Layer 12 of a small transformer language model trained on English Wikipedia (15 layers, counted from 0, width 128).
A neuron adds its activation times its output weights to the MLP's output. To switch it off is to set its activation to zero at one token and run the rest of the model.

Output weights of the MLP neurons that the questions are about. A number n stands for (n - 500) times 0.0016.
n9: 434 358 370 469 496 599 560 399 426 544 560 683 628 416 610 483 387 606 252 368 690 585 392 412 537 517 432 268 414 538 539 491 440 467 607 444 496 667 505 651 511 491 584 191 303 453 522 403 544 694 532 278 353 694 501 488 639 455 458 425 373 623 673 558 517 492 598 646 668 406 334 782 495 528 580 549 369 454 554 518 540 616 623 693 485 397 405 592 263 543 849 466 618 227 329 356 358 645 527 509 521 314 290 397 439 511 751 347 418 396 641 464 611 770 656 419 703 261 510 529 511 517 482 490 433 321 517 697
n28: 509 397 386 613 552 869 419 606 687 695 599 683 640 361 657 595 616 476 585 492 390 426 547 847 357 442 389 728 526 512 772 358 710 513 361 471 218 296 393 353 323 611 581 750 478 380 280 275 613 475 486 494 648 647 564 615 545 415 545 595 278 295 455 551 450 427 297 290 536 847 363 488 464 592 714 556 394 506 481 610 489 503 390 300 775 366 599 394 542 481 408 625 471 597 238 728 767 714 223 345 487 577 717 402 580 427 551 275 471 523 328 398 469 462 314 481 361 144 350 579 670 430 499 472 428 656 655 296
n48: 697 377 423 723 514 705 360 667 596 440 534 732 555 483 445 593 329 659 643 614 394 410 428 634 679 602 540 506 388 394 272 479 636 300 434 426 39 421 450 308 490 477 551 508 641 529 481 659 426 330 563 636 374 501 632 479 507 499 614 352 617 415 548 594 437 603 485 681 340 588 625 449 365 437 519 695 405 483 861 706 436 617 588 445 505 548 487 549 161 341 377 706 510 536 668 437 728 425 367 433 636 709 437 599 385 574 228 520 523 856 356 507 390 426 411 344 558 504 213 504 504 671 589 453 451 466 537 679
n150: 523 525 660 239 558 743 439 517 458 390 506 206 547 511 423 600 571 327 637 446 558 453 382 546 515 643 600 648 563 573 323 414 640 446 195 97 419 534 352 151 582 629 423 659 383 651 375 581 312 430 620 482 800 493 852 786 561 582 510 519 431 561 602 610 541 419 273 740 556 433 518 383 547 522 397 629 458 503 345 601 578 414 580 659 714 249 589 485 546 499 649 257 442 512 479 444 277 473 399 453 656 405 587 653 396 441 432 381 471 655 679 686 382 469 489 664 557 310 364 535 451 586 574 296 450 590 440 363
n166: 481 639 601 538 471 546 321 599 553 321 478 548 483 188 438 437 273 500 667 529 442 230 447 518 482 426 461 524 693 587 445 379 719 444 517 454 376 662 417 376 245 506 576 571 529 185 595 732 213 335 571 401 506 717 562 477 503 599 564 402 475 509 553 394 400 417 303 560 472 505 428 545 683 399 558 470 533 456 697 554 362 615 196 769 499 743 250 781 487 470 587 458 484 740 623 651 472 551 451 657 303 820 598 161 553 731 444 487 459 591 622 498 410 445 551 590 436 598 598 704 462 559 396 518 495 552 497 452
n171: 324 493 461 594 437 517 653 395 587 500 617 406 642 643 428 419 645 482 692 726 591 415 640 430 410 446 534 435 650 234 316 447 512 292 468 430 764 561 251 552 780 571 436 552 693 466 883 548 515 613 492 454 568 486 534 415 364 283 580 609 486 656 519 587 505 660 599 681 501 553 607 274 540 582 485 341 532 581 558 602 776 496 545 443 461 563 363 466 643 428 734 859 475 483 541 369 517 440 570 394 503 512 438 740 323 408 580 570 335 361 497 329 672 344 678 546 486 533 388 303 458 635 527 615 585 543 419 494
n244: 428 493 374 372 532 603 444 518 499 631 600 783 484 467 578 729 578 426 216 653 591 541 625 396 671 776 531 577 545 355 529 434 224 414 415 362 323 827 437 589 141 411 359 706 557 525 444 603 354 349 567 565 455 661 576 361 497 592 277 635 636 393 876 388 405 502 374 502 366 360 396 701 207 319 615 394 263 542 451 717 586 395 566 410 446 322 777 581 761 660 546 601 484 414 288 504 700 585 715 428 375 227 767 206 559 886 529 452 695 398 234 577 476 655 439 535 316 418 594 487 501 519 441 220 295 597 500 269
n261: 442 551 382 546 468 367 645 646 481 473 561 281 733 516 697 466 599 425 589 578 555 385 514 484 445 507 542 513 432 527 425 505 656 386 336 479 430 511 378 531 662 542 335 646 628 388 524 506 478 503 553 537 532 391 557 679 591 435 521 465 476 568 466 461 308 485 401 534 562 532 404 467 574 686 596 495 547 518 513 598 529 542 516 635 566 362 459 379 523 502 382 538 438 601 426 485 432 435 589 394 596 397 676 586 574 578 347 616 545 574 503 408 416 358 656 494 522 586 693 620 552 534 511 726 604 322 482 433
n264: 279 512 645 551 451 355 630 525 428 322 369 478 588 600 431 333 355 455 279 514 607 404 524 629 390 476 413 217 444 394 393 733 888 547 460 485 560 428 547 558 242 448 377 573 494 428 560 397 585 547 421 383 368 455 286 228 736 392 751 131 205 491 493 496 476 456 631 709 786 720 470 794 464 620 379 339 421 206 346 640 530 597 415 596 126 712 332 268 578 425 458 556 573 675 206 242 458 590 592 444 124 404 545 610 610 599 732 297 561 459 368 168 453 521 670 467 516 854 497 490 518 569 340 469 359 569 688 568
n300: 454 598 689 424 805 306 236 666 652 708 325 618 383 375 296 657 727 302 456 207 485 377 436 522 352 268 437 501 390 616 651 520 651 859 478 473 659 721 540 767 352 440 500 329 506 448 516 642 693 323 368 377 449 720 347 413 542 468 291 457 576 395 516 227 656 322 517 667 564 519 505 473 267 139 453 630 587 536 621 503 639 404 478 197 556 609 610 305 617 755 555 354 686 102 626 679 521 565 461 556 465 438 372 520 346 709 350 323 642 500 352 469 690 577 430 441 704 465 192 349 263 461 372 216 606 534 552 610
n302: 477 623 476 496 480 478 420 571 429 400 589 242 541 451 463 297 377 426 617 731 605 519 503 668 584 708 547 396 383 552 626 595 711 515 405 471 624 544 380 509 410 505 394 719 469 408 504 450 364 699 562 690 739 500 546 608 439 570 474 584 582 662 393 484 498 485 339 553 629 598 536 586 458 589 537 582 417 438 498 589 430 599 517 456 453 521 571 379 542 492 322 666 561 529 492 497 444 464 420 686 546 590 657 466 540 419 533 523 502 532 497 363 448 603 681 526 344 557 609 613 888 566 537 549 479 263 467 512
n319: 411 366 619 401 515 727 455 620 467 360 567 314 544 599 733 466 385 447 460 488 525 504 374 595 422 793 504 499 671 413 551 825 662 289 377 451 292 625 403 330 733 451 608 514 453 362 493 592 421 387 483 362 299 599 542 433 328 587 450 584 398 689 621 751 500 588 526 721 689 564 317 549 487 540 601 570 249 526 352 441 439 336 410 675 504 568 230 695 365 100 714 351 433 738 224 388 688 346 509 589 405 238 600 721 754 511 501 500 405 643 635 726 493 427 196 628 381 448 773 546 496 474 418 610 656 550 511 585

Each question names a token from some text and the token that comes next. It shows the activations a of the neurons there, in the order above. A number n stands for (n - 500) times 0.11.

Then comes g, the gradient of the next token's log-probability with respect to the MLP's output, scaled to length 1. A neuron's effect is roughly proportional to its activation times (output weights . g). A number n stands for (n - 500) times 0.00072.

"13", then ","
a: 499 500 495 500 500 500 503 501 502 501 498 500
g: 408 562 390 373 531 665 472 476 546 404 530 450 615 316 622 638 406 482 651 343 688 242 506 363 763 406 458 680 598 371 234 373 598 594 552 343 401 644 514 415 594 564 628 592 693 434 729 512 392 291 594 695 690 489 581 533 784 443 496 520 516 741 435 434 341 450 654 549 511 369 533 595 460 484 362 677 602 474 564 635 666 536 546 628 438 449 484 546 617 600 587 589 499 573 727 478 517 473 351 268 653 670 531 400 356 498 360 360 411 627 685 430 425 274 348 296 602 554 527 563 424 569 562 278 575 531 370 304
Which neuron, switched off, raises the next token's probability most? n48

"b", then "ul"
a: 501 502 501 499 496 511 503 473 499 497 497 503
g: 667 417 263 510 728 580 533 528 494 378 446 530 384 618 531 404 383 401 638 319 516 456 469 491 507 490 578 480 672 608 429 302 595 418 507 421 559 365 301 336 446 395 488 362 449 472 506 591 404 573 540 683 505 412 272 368 715 533 568 617 568 717 721 309 569 568 537 610 584 669 614 376 363 703 681 621 398 337 585 367 655 374 489 817 446 569 391 433 456 594 569 415 449 418 687 369 451 381 352 561 665 392 574 338 119 399 574 664 523 292 618 636 420 310 415 292 501 295 570 592 580 563 506 394 429 473 531 586
Switching off which neuron hurts the next token most? n171

".\n\n", then "I"
a: 502 501 497 496 506 485 500 504 501 971 485 500
g: 654 558 422 549 723 489 640 550 238 568 662 475 417 764 478 444 561 425 578 333 407 569 408 480 391 710 623 388 649 564 490 307 577 578 675 721 549 603 515 610 476 373 424 595 424 286 613 326 621 490 634 615 546 612 616 719 380 513 447 485 422 458 568 397 449 295 507 619 638 321 389 416 642 483 350 596 517 561 861 590 454 407 500 511 610 626 533 601 531 246 558 545 704 530 491 320 664 658 571 434 617 729 520 602 471 528 406 737 671 479 562 511 465 632 339 657 425 655 528 614 496 702 463 475 598 431 264 696
Switching off which neuron hurts the next token most? n300

"g", then "er"
a: 501 499 503 502 500 502 500 498 500 502 499 501
g: 447 469 639 542 468 730 498 439 713 384 508 391 474 572 494 585 558 664 376 400 490 361 517 684 484 566 371 393 596 220 814 517 357 464 281 649 706 521 450 501 657 486 350 437 353 648 742 525 351 529 522 499 549 445 702 431 478 433 703 457 303 615 541 531 739 513 478 586 405 643 438 608 600 441 362 438 272 416 489 645 548 367 375 502 461 412 541 423 577 586 420 542 331 350 372 468 454 350 572 657 619 191 508 499 373 341 674 474 473 164 480 475 413 433 633 468 511 496 545 327 411 448 468 673 616 290 212 523
Which neuron, switched off, raises the next token's probability most? n48

"E", then "arly"
a: 499 500 510 500 493 500 481 485 506 499 496 500
g: 494 637 475 670 424 557 684 413 494 478 216 652 571 398 305 508 519 672 288 585 435 585 551 560 561 612 585 553 421 335 427 453 623 373 408 690 496 581 748 346 551 499 619 544 586 644 117 481 463 496 560 602 567 407 683 380 457 735 471 469 628 354 660 386 443 616 301 651 424 295 556 412 567 689 549 471 569 337 126 617 290 425 530 495 421 385 519 441 489 315 505 552 497 428 582 648 593 392 566 275 397 464 609 685 395 531 674 696 490 572 489 493 611 440 677 467 453 442 472 606 402 555 532 519 815 526 417 630
Switching off which neuron hurts the next token most? n48

"ch", then "au"
a: 501 496 503 505 501 500 500 495 498 505 510 497
g: 440 545 627 552 524 275 366 341 594 725 504 485 443 454 486 530 648 560 354 432 574 334 370 273 520 538 552 688 697 420 406 762 232 619 655 461 727 532 482 559 504 557 518 420 460 505 480 513 410 589 484 494 610 391 439 587 343 747 407 341 616 502 165 664 500 697 424 534 429 559 628 442 268 303 356 759 533 525 490 533 466 537 675 551 262 179 449 551 605 441 275 663 427 461 533 519 497 512 662 567 398 620 494 668 341 600 600 379 556 601 545 344 466 488 589 344 426 404 456 435 251 606 428 456 683 510 515 617
Switching off which neuron hurts the next token most? n28

"r", then "w"
a: 486 499 500 501 500 503 497 490 503 502 500 487
g: 498 419 611 760 649 545 425 478 353 569 272 667 583 422 336 428 469 481 515 326 585 478 504 600 478 409 528 241 563 289 477 187 564 489 578 436 591 624 521 421 386 476 635 554 659 423 611 613 498 599 266 614 562 749 810 461 530 776 561 645 528 386 592 345 504 576 553 435 389 380 471 448 484 387 514 400 773 699 466 456 496 633 707 561 384 589 604 303 309 649 390 387 483 493 430 504 618 486 536 521 463 605 523 788 260 475 426 293 563 648 341 353 426 628 608 266 352 436 570 498 345 539 495 597 545 581 527 484
Which two neurons, each switched off alone, lower its probability most, in order? n319, n261

"C", then "D"
a: 480 503 503 499 496 500 499 486 504 500 497 497
g: 735 618 672 719 490 465 405 365 526 485 502 482 463 684 445 443 400 530 493 409 489 579 446 545 582 426 525 739 373 485 422 345 699 572 455 561 324 570 473 575 459 744 515 418 420 345 460 608 405 647 421 421 705 649 536 594 578 446 760 280 572 395 561 517 401 372 440 392 568 672 260 128 501 528 513 535 530 584 335 623 475 173 727 271 773 373 395 509 607 417 498 527 545 517 461 624 565 674 282 377 636 567 387 411 548 708 391 457 598 628 600 326 545 459 501 415 507 549 662 669 587 551 513 361 472 702 624 521
Which two neurons, each switched off alone, lower its probability most, in order? n9, n28

"k", then "ull"
a: 503 503 500 501 500 504 502 501 498 500 507 506
g: 632 516 439 455 442 484 458 502 390 330 545 550 481 628 544 592 558 533 503 286 364 706 590 538 581 433 633 448 460 285 508 462 498 404 317 750 436 667 312 567 539 660 478 405 272 487 471 470 458 296 598 606 356 768 644 612 653 566 559 375 423 604 613 516 425 514 555 545 505 578 557 586 423 587 781 606 601 690 582 393 637 596 286 580 470 516 284 455 420 540 615 613 533 307 394 496 714 450 589 378 589 599 262 330 762 377 403 480 374 537 595 402 210 654 432 661 393 507 767 321 267 410 519 585 286 411 497 447
Switching off which neuron hurts the next token most? n319

" and", then " that"
a: 499 501 499 502 506 498 499 498 496 498 525 501
g: 493 501 415 586 467 710 428 418 421 602 606 203 601 284 680 361 513 525 619 404 493 280 359 526 501 517 449 144 681 448 633 453 548 372 600 649 434 355 346 474 477 529 454 355 457 356 551 610 367 501 478 564 492 380 385 461 665 401 416 446 479 711 624 280 537 637 672 586 529 289 398 562 448 319 441 569 559 534 474 631 468 426 453 566 512 533 427 692 693 516 358 499 547 674 444 229 588 465 582 432 615 416 524 185 513 618 591 289 506 565 510 288 623 322 745 266 521 557 339 706 494 603 551 566 655 578 396 671
Switching off which neuron hurts the next token most? n302

"ant", then ";"
a: 502 499 497 507 499 495 501 500 500 498 499 500
g: 454 589 642 608 356 568 345 452 347 542 476 552 411 458 586 319 465 388 638 411 441 403 762 639 836 427 619 539 486 528 344 333 649 555 587 390 501 534 379 244 504 615 593 644 510 558 386 477 343 488 600 551 594 612 626 668 544 499 343 524 427 599 553 443 401 427 455 539 319 325 523 558 396 506 483 424 747 771 501 413 504 498 457 389 537 537 327 612 186 354 381 492 433 476 605 125 609 258 454 424 693 739 354 601 645 319 428 510 621 705 605 543 409 556 384 571 483 551 527 491 470 416 607 628 548 431 764 370
Switching off which neuron hurts the next token most? n150

" was", then " suc"
a: 482 500 497 496 499 504 500 500 496 498 498 500
g: 500 448 516 458 564 314 601 593 548 579 468 308 678 625 268 415 526 499 319 482 694 458 422 673 625 360 579 398 326 583 548 713 318 554 569 629 504 597 440 345 577 294 471 665 620 474 511 440 495 463 640 383 609 614 428 141 596 730 684 774 471 574 364 682 461 399 437 344 521 497 165 519 511 330 463 585 316 493 360 407 622 585 525 445 496 435 466 332 387 332 589 672 485 426 561 491 372 611 443 490 637 508 481 732 589 471 329 503 589 489 421 393 575 519 455 755 501 395 567 515 461 212 555 523 214 352 463 543
Which neuron, switched off, raises the next token's probability most? n9

"ar", then "man"
a: 502 501 498 503 504 501 500 504 493 492 499 505
g: 427 433 706 404 478 498 535 340 545 305 234 420 510 560 570 398 385 423 531 436 802 347 645 624 495 177 493 556 525 514 384 406 428 465 466 469 673 405 457 363 505 242 769 332 460 436 439 656 427 368 520 502 371 526 423 516 612 769 532 587 224 511 449 499 460 376 437 543 248 186 702 574 658 306 391 540 335 500 590 622 540 709 441 372 578 473 391 525 595 475 334 519 507 497 356 325 478 430 637 280 380 240 590 370 358 421 653 547 303 567 441 660 556 496 383 484 323 498 512 444 468 512 461 474 497 561 408 411
Which neuron, switched off, raises the next token's probability most? n264

"ield", then " of"
a: 498 502 509 511 504 503 504 497 500 503 520 500
g: 410 591 255 543 556 742 522 454 267 594 275 285 311 631 421 515 682 605 479 578 577 688 529 486 394 505 626 296 558 427 397 616 539 462 371 635 565 338 761 444 419 566 525 389 409 287 483 317 716 530 535 356 519 356 202 587 423 741 607 524 520 585 394 428 461 427 359 610 634 566 404 675 496 372 529 439 597 546 592 545 408 471 718 643 361 660 411 473 630 720 577 615 609 370 539 613 393 454 616 699 667 423 481 509 421 595 359 382 486 502 680 702 289 330 574 458 596 571 563 675 476 399 503 666 505 439 547 685
Switching off which neuron hurts the next token most? n302

" has", then " cons"
a: 491 499 506 499 504 500 500 494 520 495 511 495
g: 380 611 569 409 426 410 315 520 499 536 534 672 695 462 494 498 528 495 435 482 670 827 594 503 624 439 590 301 474 471 411 523 482 489 502 470 673 542 410 547 418 417 623 224 439 661 662 509 182 343 481 491 392 478 497 596 376 664 517 567 415 346 650 506 548 315 566 569 755 366 550 518 443 515 503 712 540 390 520 368 440 495 535 405 424 516 138 617 492 498 588 461 112 263 661 364 693 352 457 257 353 339 505 524 516 532 324 716 594 679 277 479 334 481 464 419 448 436 402 544 545 481 433 465 338 438 358 442
Which neuron, switched off, raises the next token's probability most? n9

"-S", then "em"
a: 502 505 501 496 503 511 500 504 502 503 498 495
g: 386 522 404 450 619 728 769 447 495 605 436 673 700 480 497 645 431 690 376 509 328 665 575 483 654 542 539 357 489 524 691 684 432 641 332 623 634 533 480 443 537 570 364 643 494 397 641 439 379 563 567 679 658 478 709 457 312 558 578 659 390 503 476 465 458 406 389 331 664 557 517 458 243 758 411 360 445 612 541 426 779 639 489 478 507 211 502 621 567 368 582 504 663 522 506 443 320 326 591 696 684 463 488 681 430 540 513 386 710 394 479 600 330 489 467 402 451 404 538 280 637 422 610 556 387 457 613 210
Switching off which neuron hurts the next token most? n171

"ering", then " including"
a: 499 500 508 500 501 500 503 503 500 503 505 505
g: 477 661 439 446 577 325 462 534 313 826 572 712 399 536 428 544 458 581 546 484 426 479 459 497 365 364 564 394 413 563 549 512 562 377 325 613 587 567 492 378 490 762 430 525 583 543 594 610 608 359 675 566 360 452 461 476 504 278 652 718 534 427 569 532 357 571 608 774 355 450 576 421 495 566 586 499 486 568 666 454 561 559 613 328 621 380 521 763 542 846 443 323 590 373 425 613 847 660 498 486 366 358 607 413 537 324 315 422 354 516 556 519 430 438 599 637 358 679 569 458 483 682 499 374 399 550 743 796
Switching off which neuron hurts the next token most? n48

" B", then "erg"
a: 486 506 498 504 500 499 504 511 497 500 497 496
g: 425 702 500 627 234 589 569 280 474 509 406 524 422 552 449 486 555 767 526 606 727 363 687 831 635 445 580 290 384 361 597 385 331 437 393 455 610 609 270 515 580 421 607 585 425 528 917 467 438 483 436 496 604 601 535 603 494 663 528 524 491 695 664 495 550 542 426 538 683 518 632 499 661 604 380 599 816 376 400 444 421 446 357 404 494 481 365 725 606 651 540 489 501 241 629 555 573 498 616 603 436 328 442 540 555 638 667 558 571 511 433 656 538 441 570 467 423 517 664 550 458 699 618 491 362 703 375 488
Which neuron, switched off, raises the next token's probability most? n28

"au", then " att"
a: 499 502 504 505 502 499 502 492 500 503 496 501
g: 533 460 471 375 471 235 623 467 366 332 321 772 484 584 541 457 335 495 266 458 685 565 495 472 504 669 439 607 456 289 411 716 649 577 639 703 511 393 527 432 371 242 383 567 716 491 506 657 472 425 414 421 142 470 500 387 491 573 332 392 458 422 513 435 599 579 516 343 671 468 502 643 507 649 425 474 236 507 535 662 539 542 204 659 498 465 305 395 432 665 345 523 503 583 498 609 500 717 564 341 492 632 556 455 669 565 524 708 570 610 397 513 435 667 441 187 633 545 440 577 458 588 415 545 344 528 489 660
Which neuron, switched off, raises the next token's probability most? n150

"-", then " \""
a: 504 502 500 498 501 463 496 499 500 669 485 503
g: 601 552 471 593 628 468 646 259 648 419 575 513 436 526 498 562 334 322 383 425 653 247 185 602 512 561 678 608 655 603 409 682 635 526 346 496 590 502 466 549 453 500 550 338 492 313 807 526 378 353 418 625 353 578 359 567 435 706 631 384 440 595 614 325 532 390 689 292 403 462 717 511 414 376 360 343 575 643 437 376 466 343 581 553 588 596 748 614 550 583 416 476 386 496 553 506 447 494 519 435 521 424 460 603 719 379 405 353 581 600 353 306 681 580 502 146 439 641 404 378 493 405 659 660 480 569 463 387
Switching off which neuron hurts the next token most? n300